Layer 2 of a small transformer language model trained on English Wikipedia (12 layers, counted from 0, width 64).
A neuron's activation on a vector x is GELU(weights . x + bias), where the dot is the dot product.

Input weights of the MLP neurons that the questions are about. A number n stands for (n - 500) times 0.0029.
n16 (bias -0.059): 472,556,486,514,532,471,443,403,457,483,628,484,506,415,467,526,591,499,497,439,379,411,535,568,508,586,567,550,399,389,482,498,597,542,410,535,394,532,597,443,553,397,616,435,533,625,523,504,524,468,462,527,491,478,546,521,408,497,584,511,603,483,561,511
n20 (bias -0.210): 426,584,494,505,703,447,649,427,502,416,486,323,479,688,680,532,384,467,383,480,577,525,512,493,531,552,400,594,514,459,569,467,330,459,385,632,547,456,466,385,573,563,531,601,589,287,472,353,519,451,454,424,473,385,336,585,550,615,534,505,569,447,505,332
n23 (bias -0.443): 493,708,570,568,519,501,487,395,150,471,439,467,571,638,752,532,338,517,530,321,658,508,545,578,561,511,444,424,492,361,694,392,523,504,502,411,618,364,690,387,518,553,448,652,586,605,452,584,489,336,680,649,380,371,486,595,636,556,406,350,505,630,405,499
n39 (bias -0.504): 432,519,611,388,630,687,455,479,310,479,541,450,424,507,622,496,428,517,569,494,446,535,570,451,358,377,730,573,436,396,662,508,686,462,546,496,695,609,451,237,517,587,642,504,442,487,383,672,519,583,474,475,605,595,448,564,486,460,350,570,444,538,418,538
n40 (bias -0.146): 674,599,511,316,496,588,637,311,556,615,641,400,448,677,592,513,422,469,508,489,390,566,487,582,404,629,326,591,479,379,620,445,497,401,576,476,583,574,302,393,497,437,614,213,391,344,367,517,475,712,672,449,484,697,378,428,433,439,573,624,577,433,717,319
n52 (bias -0.113): 466,581,275,617,696,482,759,605,402,457,564,510,418,411,457,419,391,381,496,586,609,631,531,561,325,638,378,470,324,357,576,529,418,482,427,388,602,358,457,388,438,544,412,469,510,575,452,415,589,530,598,258,634,320,497,378,580,597,309,496,450,534,402,450
n54 (bias -0.132): 675,624,476,774,498,356,495,546,617,506,555,495,551,591,412,568,521,630,588,482,331,672,646,612,613,403,629,487,324,618,456,669,465,635,624,602,503,610,582,395,370,627,569,707,571,548,423,572,388,482,699,370,323,627,644,528,695,543,492,446,542,662,608,452
n101 (bias -0.192): 515,566,505,363,482,552,444,421,466,511,784,371,580,699,522,454,513,613,563,505,472,344,411,597,563,568,461,545,466,434,397,434,476,485,498,642,645,701,454,355,422,527,477,473,485,508,440,239,602,454,705,650,272,595,580,667,668,537,459,622,452,399,427,352
n116 (bias -0.155): 438,472,299,687,500,343,600,648,485,423,378,420,479,514,423,415,650,524,333,476,501,571,424,550,610,357,299,454,309,520,212,620,508,508,331,386,447,642,497,599,498,579,491,376,615,436,521,604,446,628,479,359,357,613,479,619,416,331,444,440,622,585,563,339
n122 (bias -0.353): 522,694,429,543,592,412,558,570,428,512,490,493,537,621,588,345,585,581,263,661,568,629,426,409,656,420,654,484,357,391,398,351,644,452,546,558,781,394,572,435,375,669,662,502,480,380,395,536,389,463,480,495,623,567,514,386,639,405,561,585,394,670,542,534
n150 (bias -0.161): 297,225,483,428,535,512,526,487,614,427,703,412,715,511,488,442,469,564,561,542,415,546,587,506,657,720,456,598,319,607,435,451,602,518,552,604,620,565,501,389,276,617,311,478,448,517,347,488,554,524,442,530,217,548,698,543,619,597,698,507,594,568,499,386
n173 (bias -0.337): 490,634,609,471,713,668,608,660,582,526,544,437,342,665,788,360,460,639,466,480,622,538,561,517,419,528,455,692,460,438,564,553,482,475,582,467,577,558,480,317,695,481,611,545,568,524,422,567,599,431,497,457,601,614,392,554,581,535,588,706,507,515,635,607
n175 (bias -0.246): 443,545,598,680,834,503,427,516,483,368,445,580,424,372,573,419,469,357,479,504,631,420,492,392,565,538,629,588,440,524,478,510,617,459,564,498,386,328,326,446,495,686,446,517,466,579,443,385,464,641,682,585,705,504,519,695,530,569,368,304,610,420,740,459
n179 (bias -0.236): 556,610,403,693,331,612,855,808,558,482,613,432,685,657,557,417,490,712,475,635,528,634,589,715,334,455,553,674,484,515,482,602,277,505,392,479,757,570,551,216,463,615,704,554,330,568,425,360,547,311,772,529,513,437,498,529,716,323,449,596,521,907,517,562
n180 (bias -0.314): 585,536,387,305,396,335,476,350,426,334,478,552,528,642,495,411,479,521,521,439,351,384,573,500,501,530,332,525,546,609,406,480,487,561,678,446,296,381,408,491,482,350,665,360,434,428,546,449,646,726,517,535,261,454,536,539,428,264,519,626,622,329,629,542
n194 (bias -0.243): 437,518,387,535,495,479,444,494,599,521,473,453,409,449,407,547,443,578,491,542,614,430,514,371,389,416,398,583,354,568,415,400,456,564,580,499,605,612,356,376,457,401,488,417,475,360,525,518,486,578,358,490,481,482,578,303,422,441,449,554,482,490,598,381
n203 (bias -0.245): 596,444,555,503,476,278,634,661,436,420,610,567,479,375,355,587,585,618,473,537,472,499,488,683,446,429,535,460,380,481,359,554,529,534,583,390,471,545,348,457,505,509,312,553,513,559,352,567,511,523,534,517,493,429,537,657,491,390,484,442,600,521,504,469
n204 (bias -0.051): 544,698,646,464,654,228,574,579,616,395,770,529,566,527,504,399,495,709,470,560,449,579,452,466,496,670,459,664,375,587,496,437,719,311,688,393,644,369,773,646,418,527,672,571,365,434,415,636,420,549,517,534,617,702,511,365,603,527,614,693,565,607,558,755
n210 (bias -0.293): 634,624,383,563,651,429,574,550,436,384,770,613,547,476,322,392,482,493,562,644,503,515,508,545,349,663,546,444,347,294,321,474,534,425,427,473,515,539,396,248,349,436,644,402,463,444,537,539,529,719,440,536,333,515,679,564,560,695,517,489,701,595,501,549
n225 (bias -0.357): 639,658,356,553,531,434,620,634,367,631,588,444,482,492,630,304,649,782,333,445,566,559,477,480,451,441,421,355,480,432,387,416,367,407,349,349,560,484,601,324,442,685,545,488,493,684,423,510,785,587,508,377,431,483,476,719,557,402,327,490,523,364,366,466
n229 (bias -0.330): 489,542,414,879,439,279,568,413,308,571,548,584,686,297,193,449,405,371,656,316,406,282,659,531,364,406,344,388,370,464,433,365,489,381,396,495,466,473,575,508,546,430,342,484,570,441,588,420,477,443,588,634,552,453,566,657,702,553,292,478,576,734,567,617
n234 (bias -0.297): 373,611,501,514,569,642,567,788,346,378,471,538,475,824,589,375,409,406,638,467,387,411,396,390,413,409,550,684,558,554,500,506,347,524,412,610,592,136,436,528,419,550,346,98,371,389,501,455,478,632,607,503,430,573,294,406,583,513,496,452,592,356,348,545
n262 (bias -0.262): 518,507,626,486,557,581,363,599,530,377,592,510,398,640,392,481,349,461,368,412,440,480,672,578,657,424,511,594,311,529,256,485,553,499,700,685,535,500,501,409,528,374,473,571,506,382,564,311,511,652,484,524,764,388,758,624,450,506,357,434,635,496,684,733
n272 (bias -0.122): 569,534,419,511,587,342,500,677,537,284,451,549,556,539,404,328,437,675,368,522,504,538,501,585,444,609,486,506,501,554,477,480,341,466,418,442,478,572,427,346,412,556,516,513,548,494,645,343,481,517,743,412,483,567,390,511,419,494,553,685,644,537,647,403
n289 (bias -0.264): 361,556,731,463,659,518,488,548,417,583,566,687,398,518,687,250,389,473,723,298,691,337,725,469,294,536,618,612,749,366,662,501,388,330,557,552,487,518,655,360,555,495,399,466,427,639,536,309,418,509,577,414,515,179,401,541,688,412,282,681,585,602,689,581
n304 (bias -0.408): 577,625,511,305,665,413,351,796,402,298,554,177,422,457,351,430,482,626,360,265,671,357,235,440,596,275,447,696,278,198,500,426,697,429,492,333,593,372,293,317,531,707,598,406,581,417,363,508,599,46,360,490,474,473,270,440,446,451,729,604,545,214,587,398
n314 (bias -0.482): 467,503,533,880,467,338,456,721,470,283,570,644,490,653,408,542,446,589,410,317,523,332,582,443,564,425,549,439,508,593,553,306,476,533,393,485,433,202,679,535,382,366,188,248,589,392,745,386,629,340,535,491,250,727,339,278,800,349,584,25,658,636,313,602
n339 (bias -0.229): 524,280,354,552,398,589,434,452,274,480,634,616,572,463,367,616,476,474,369,557,201,363,696,566,536,522,331,334,426,438,585,598,729,384,540,647,430,471,455,469,365,472,453,483,453,603,258,469,355,456,724,572,353,568,306,500,424,377,548,224,643,510,578,557
n341 (bias -0.261): 486,580,601,651,568,569,629,615,202,465,472,614,404,696,536,214,321,376,683,449,536,600,518,578,340,424,684,612,565,410,547,583,363,722,411,588,700,390,595,390,523,700,519,525,591,525,550,531,535,525,607,570,396,569,377,396,513,653,490,483,542,666,388,436
n354 (bias -0.248): 456,458,549,445,745,264,617,469,736,342,350,539,454,581,470,452,499,466,402,194,616,246,554,537,505,623,515,744,392,675,255,358,481,542,259,499,377,562,366,491,244,461,780,555,475,474,755,317,447,461,669,521,719,291,597,605,475,532,545,476,621,270,740,484
n373 (bias -0.154): 659,395,750,718,767,437,448,645,425,520,958,682,328,446,538,224,548,559,498,551,539,313,571,600,426,680,777,653,438,481,575,407,452,588,434,518,712,616,162,643,765,629,543,638,444,520,553,382,581,610,539,578,632,623,596,495,599,499,493,671,773,284,662,296
n378 (bias -0.391): 534,472,437,488,596,525,266,501,423,601,509,352,574,464,638,381,496,356,468,352,478,435,528,407,451,561,247,563,602,182,416,338,592,491,427,531,485,508,435,272,482,533,709,438,494,400,617,612,438,257,555,561,585,342,440,392,520,365,526,629,381,579,710,370

Each question shows a token from some text and the vector x that enters the MLP there. A number n stands for (n - 500) times 0.0065.

"arn": 537,439,501,370,497,470,569,344,688,457,496,465,465,428,595,484,522,523,641,624,520,592,401,492,598,522,507,467,725,476,572,563,457,538,518,451,315,466,408,499,578,570,481,574,410,457,429,567,531,389,487,552,464,507,474,505,591,606,436,518,395,542,388,559
The neuron with the highest activation: n20

" her": 538,624,414,405,476,531,469,533,567,517,487,623,473,458,440,478,449,452,574,535,574,467,367,484,454,351,507,507,623,437,510,595,525,640,421,522,477,368,502,588,535,438,440,524,597,536,504,634,500,450,449,590,529,603,590,558,424,509,555,589,246,359,513,596
Which neuron fires most, and how strongly? n304, at about 0.85

" as": 738,649,461,506,494,493,541,440,548,623,531,482,486,365,388,551,711,425,496,543,581,525,417,549,472,414,674,348,583,459,498,466,463,465,494,504,513,415,520,508,539,518,507,581,529,540,466,513,510,482,518,443,558,637,450,354,354,504,543,413,471,454,432,542
Which neuron fires most, and how strongly? n225, at about 0.93

"1": 536,317,505,566,503,473,538,588,513,476,485,450,595,443,485,659,418,362,447,541,515,560,459,501,576,540,546,469,589,470,509,578,313,513,530,459,598,504,629,586,424,464,468,489,537,521,536,351,489,517,463,610,426,641,561,479,598,468,631,427,485,316,371,586
Which two neurons fire most, strongest first? n314, n150

"ment": 371,403,410,419,334,588,588,410,697,544,400,517,554,480,489,573,513,475,477,521,407,575,317,475,411,542,579,408,596,526,580,530,481,599,468,591,473,432,562,593,509,549,440,529,620,503,465,546,463,470,551,395,505,482,386,514,468,642,562,639,462,441,570,455
The neuron with the highest activation: n20

"rit": 621,513,477,437,356,513,575,547,586,510,470,515,533,503,411,384,367,478,426,551,488,584,460,576,645,585,561,451,588,437,577,607,473,489,375,490,344,661,506,440,512,556,436,612,441,432,611,524,498,383,499,476,445,531,524,609,514,650,486,485,392,410,471,512
The neuron with the highest activation: n272

"r": 497,424,657,414,463,514,547,480,670,438,520,486,556,537,435,550,499,469,507,537,522,667,399,424,567,480,537,440,674,583,548,638,456,428,443,507,490,682,466,596,500,402,496,560,414,586,445,474,409,387,507,531,411,595,616,575,484,455,424,496,283,487,454,460
Which neuron fires most, and how strongly? n101, at about 0.95

"\n": 699,384,372,506,555,605,553,532,525,564,461,461,507,417,512,584,504,468,486,560,622,504,427,438,556,464,529,427,702,455,495,477,423,362,482,574,467,584,462,536,591,394,515,559,629,492,542,462,506,563,548,562,681,397,371,416,289,528,504,562,336,511,532,514
Which neuron fires most, and how strongly? n378, at about 1.2

" a": 587,640,390,493,379,543,431,537,636,518,502,480,443,476,459,555,565,424,600,502,515,361,415,552,499,544,504,572,621,367,459,579,476,507,371,443,583,444,567,637,593,356,528,535,609,534,553,486,537,516,445,503,544,575,516,537,296,448,473,565,367,441,519,500
The neuron with the highest activation: n16

" released": 500,406,423,503,403,580,502,514,512,583,384,582,459,446,533,701,584,567,464,417,532,539,340,468,496,479,507,380,559,513,459,557,478,556,567,562,456,397,460,425,471,596,639,568,534,452,515,579,515,519,489,447,630,584,593,455,349,537,482,594,369,560,370,535
Which neuron fires most, and how strongly? n122, at about 0.19

" served": 600,450,487,459,311,546,484,516,579,409,388,612,501,539,510,737,509,372,521,506,528,533,509,495,500,508,578,423,545,553,592,494,476,517,387,466,503,375,424,371,543,617,490,521,577,468,509,597,497,518,515,549,652,525,479,508,538,338,468,617,447,503,356,573
The three highest activations, in order: n39, n179, n234

"merc": 418,519,478,503,240,473,479,450,562,499,268,337,581,572,489,465,470,552,620,519,519,551,538,512,491,533,563,372,567,554,530,605,504,506,475,547,632,453,677,623,594,434,454,547,546,473,506,619,533,478,530,509,658,441,483,511,424,468,489,430,389,396,299,461
The neuron with the highest activation: n23

"-": 539,489,528,507,440,554,509,487,465,514,349,306,470,467,478,530,553,429,475,618,441,394,464,463,556,499,512,447,617,654,567,534,388,538,534,583,536,408,591,587,531,229,446,595,490,545,488,467,408,558,513,570,658,601,566,464,462,545,457,701,480,435,352,493
The neuron with the highest activation: n234

" station": 395,385,381,486,338,506,562,470,479,550,390,601,502,478,569,555,572,533,381,576,545,588,396,411,496,465,533,451,570,472,589,534,476,792,533,478,425,538,460,527,545,562,523,526,599,523,421,544,469,520,506,488,679,511,551,456,370,627,457,593,413,496,463,394
The three highest activations, in order: n194, n52, n116

".": 661,518,508,595,557,526,579,447,548,520,362,396,475,436,546,629,604,421,460,495,566,586,371,359,418,638,484,397,617,516,487,469,412,542,559,546,472,481,491,536,615,334,491,559,455,516,415,460,490,462,473,514,565,536,394,618,431,496,503,639,455,576,463,651
Which neuron fires most, and how strongly? n173, at about 0.76

"P": 593,345,579,389,379,580,400,515,526,547,419,383,543,477,643,543,556,491,395,581,487,513,443,474,592,520,488,550,578,443,564,502,380,442,424,526,497,550,503,714,517,547,516,560,544,435,537,510,525,521,409,384,419,480,509,491,447,676,476,557,534,544,450,440
The neuron with the highest activation: n20

" his": 536,567,355,512,526,535,453,513,579,514,407,519,498,393,326,545,528,486,565,457,539,415,336,571,440,373,580,470,672,469,460,585,519,528,341,504,592,406,510,615,564,436,485,546,619,536,506,567,538,508,493,608,560,607,587,536,323,502,503,506,346,388,594,557
Which neuron fires most, and how strongly? n304, at about 0.56

"2": 485,340,577,592,477,408,452,540,523,500,541,469,553,470,522,587,474,379,459,574,591,557,519,491,615,589,576,416,637,536,466,647,351,529,444,485,584,486,592,529,428,443,541,426,540,486,462,354,572,501,513,589,415,602,571,429,542,502,574,397,482,396,292,531
Which neuron fires most, and how strongly? n314, at about 3.8

"ient": 502,430,399,347,460,612,637,387,608,488,429,532,480,557,586,539,502,459,501,586,320,492,473,498,536,592,601,219,678,542,525,540,552,600,407,580,518,531,466,516,461,548,460,415,551,476,454,534,477,462,475,610,498,529,572,539,330,550,543,506,481,451,493,510
Which neuron fires most, and how strongly? n339, at about 1.4

" (": 631,529,519,508,457,374,593,533,532,586,390,529,449,403,449,553,465,572,380,511,496,501,495,343,518,492,575,418,574,453,496,502,380,500,407,479,461,523,561,589,517,405,562,554,556,471,617,484,473,603,474,566,667,600,462,508,291,597,538,516,577,526,295,550
The neuron with the highest activation: n272

" before": 707,495,487,490,556,597,469,511,562,518,364,492,497,380,376,550,538,370,423,450,540,365,411,527,461,510,600,463,569,486,461,518,444,581,531,543,269,515,416,589,620,594,469,579,530,471,395,564,594,508,484,595,553,529,594,444,454,505,471,654,440,488,438,554
The three highest activations, in order: n373, n175, n203

" call": 437,553,452,500,374,508,462,504,526,545,526,477,437,352,539,543,453,494,493,490,431,439,379,510,578,478,446,344,765,459,452,609,532,535,581,571,493,456,376,612,529,543,576,556,550,531,570,676,479,350,474,546,603,389,563,484,547,521,431,619,416,491,504,561
Which neuron fires most, and how strongly? n378, at about 2

"ul": 643,408,514,375,353,499,556,410,648,449,515,465,457,490,539,580,547,465,507,634,313,445,518,426,546,496,523,396,714,572,547,592,511,534,561,484,503,676,533,593,405,479,509,507,451,524,482,628,510,359,489,614,373,608,464,471,461,508,469,475,444,396,443,616
Which two neurons fire most, strongest first? n339, n180

" in": 774,527,490,547,547,465,370,421,642,642,372,494,504,455,505,560,450,475,408,478,644,386,513,530,466,442,679,557,656,442,498,566,387,538,608,479,444,532,518,532,522,464,504,505,571,526,480,496,493,467,485,562,486,614,528,439,364,497,376,539,462,506,392,552
Which two neurons fire most, strongest first? n54, n194

" returned": 491,385,432,459,471,569,540,481,548,506,524,585,493,499,518,738,474,521,503,442,630,468,497,515,476,446,538,412,601,440,438,546,548,581,407,437,325,384,422,521,493,574,410,519,593,493,480,658,542,495,505,462,721,570,546,412,526,485,481,663,371,459,417,612
Which two neurons fire most, strongest first? n52, n203

" attempt": 456,453,456,405,415,481,616,434,509,494,495,530,430,336,417,437,517,534,566,456,514,516,382,503,485,477,471,416,583,459,451,596,504,672,586,530,356,533,385,605,591,544,518,532,576,480,476,660,549,477,535,444,693,525,531,486,537,470,516,677,307,439,546,613
The neuron with the highest activation: n203

" lost": 469,333,456,550,490,438,435,526,505,540,476,525,386,498,485,745,521,484,459,409,589,390,397,513,485,486,580,437,809,485,457,625,612,576,482,432,383,461,442,591,523,558,507,578,571,486,552,664,535,484,491,446,608,484,521,510,441,493,537,562,327,475,423,524
The neuron with the highest activation: n203

" mother": 435,486,370,527,475,487,627,537,570,434,366,575,535,417,506,576,518,449,501,585,478,511,422,454,459,433,516,520,797,366,467,512,511,583,645,551,472,599,443,466,523,424,457,470,512,467,411,667,568,415,470,583,589,487,615,412,536,496,564,577,503,518,511,560
Which neuron fires most, and how strongly? n378, at about 0.53

"ational": 431,462,351,462,417,535,452,414,638,562,434,436,532,564,495,633,373,518,442,507,473,488,522,536,577,564,574,409,572,555,520,566,519,600,351,530,544,448,527,573,496,538,430,479,729,507,485,549,446,464,495,526,617,501,552,541,309,628,452,421,567,352,558,400
The three highest activations, in order: n354, n20, n339

" l": 326,515,589,438,420,501,597,544,491,575,412,567,503,475,591,400,577,508,454,538,574,465,548,526,524,480,598,507,711,513,465,652,502,477,488,466,561,635,358,667,524,389,486,486,542,476,458,591,445,507,497,536,550,359,436,472,476,465,462,642,289,418,418,521
Which two neurons fire most, strongest first? n289, n173

" life": 366,499,375,588,462,550,555,442,548,496,280,578,557,525,403,681,446,452,507,657,528,504,463,400,425,494,532,478,594,401,452,477,413,549,585,609,457,499,452,470,493,432,401,517,555,583,508,645,523,527,497,510,600,580,524,442,538,490,595,462,476,496,578,548
Which neuron fires most, and how strongly? n194, at about 0.97

" he": 543,585,504,449,337,493,535,554,583,438,312,573,403,421,384,487,602,367,522,582,552,577,388,567,440,404,534,469,756,396,507,498,513,520,447,506,496,465,492,598,524,469,448,461,584,579,452,566,551,570,468,599,559,474,650,507,403,485,484,480,518,478,577,584
The neuron with the highest activation: n203

" ==": 676,447,416,537,497,528,567,378,457,580,417,518,599,500,536,694,484,604,580,510,533,537,303,414,483,534,574,433,564,557,646,557,415,610,398,454,570,503,559,537,528,382,465,520,564,470,485,497,596,503,496,507,592,383,424,476,499,520,438,465,335,479,327,485
The neuron with the highest activation: n23

"ard": 435,492,416,428,413,640,637,358,688,468,495,478,551,510,559,456,443,423,542,578,484,472,437,463,541,500,451,291,607,516,513,513,462,615,528,495,489,556,451,492,498,546,430,652,541,564,442,581,407,444,546,440,489,524,569,515,486,610,562,511,385,498,411,643
Which neuron fires most, and how strongly? n150, at about 0.74

" find": 532,577,408,565,493,550,565,441,501,589,368,471,490,438,424,507,539,537,605,424,524,454,428,469,458,495,508,452,789,398,506,606,447,567,608,505,378,491,449,457,528,501,620,518,462,521,550,671,517,376,468,566,589,440,562,435,610,525,386,555,436,414,489,535
Which two neurons fire most, strongest first? n378, n289

" off": 582,453,384,575,432,571,430,504,554,597,414,523,504,498,477,536,513,462,452,520,710,414,559,412,463,403,499,440,692,417,446,602,628,617,593,532,337,549,412,483,442,453,496,614,568,498,493,577,474,568,469,449,602,568,526,472,471,410,442,586,519,439,471,618
Which neuron fires most, and how strongly? n194, at about 0.64

" teams": 455,527,401,497,367,470,580,392,472,552,457,573,552,416,491,604,529,511,414,422,436,630,466,561,589,456,567,616,654,489,446,516,409,490,606,430,517,489,320,451,576,569,450,534,663,509,488,529,576,497,490,559,614,510,618,494,327,546,476,647,491,537,430,396
Which neuron fires most, and how strongly? n203, at about 0.87

" As": 611,513,518,401,469,452,498,400,567,693,539,345,659,459,493,503,519,486,566,572,561,475,568,539,551,483,592,462,610,444,409,450,479,345,496,538,467,517,471,522,536,652,349,510,460,498,495,528,620,477,494,506,544,576,523,494,374,545,577,489,471,431,226,473
The three highest activations, in order: n101, n225, n150

" represent": 558,477,480,501,420,497,499,422,535,460,263,540,522,517,560,565,494,474,600,509,393,603,393,604,492,424,616,411,682,540,512,587,572,494,562,451,553,574,389,459,584,619,527,575,468,454,513,559,463,439,509,556,712,479,413,414,413,473,447,659,527,477,375,482
Which neuron fires most, and how strongly? n39, at about 1.5

" new": 569,422,434,449,463,584,415,410,582,561,396,465,447,597,554,390,581,484,438,468,461,405,518,458,535,464,484,336,704,456,535,551,524,604,401,502,473,427,630,526,564,519,540,545,510,538,462,610,557,461,413,592,807,505,584,483,446,574,406,527,464,359,474,528
The neuron with the highest activation: n378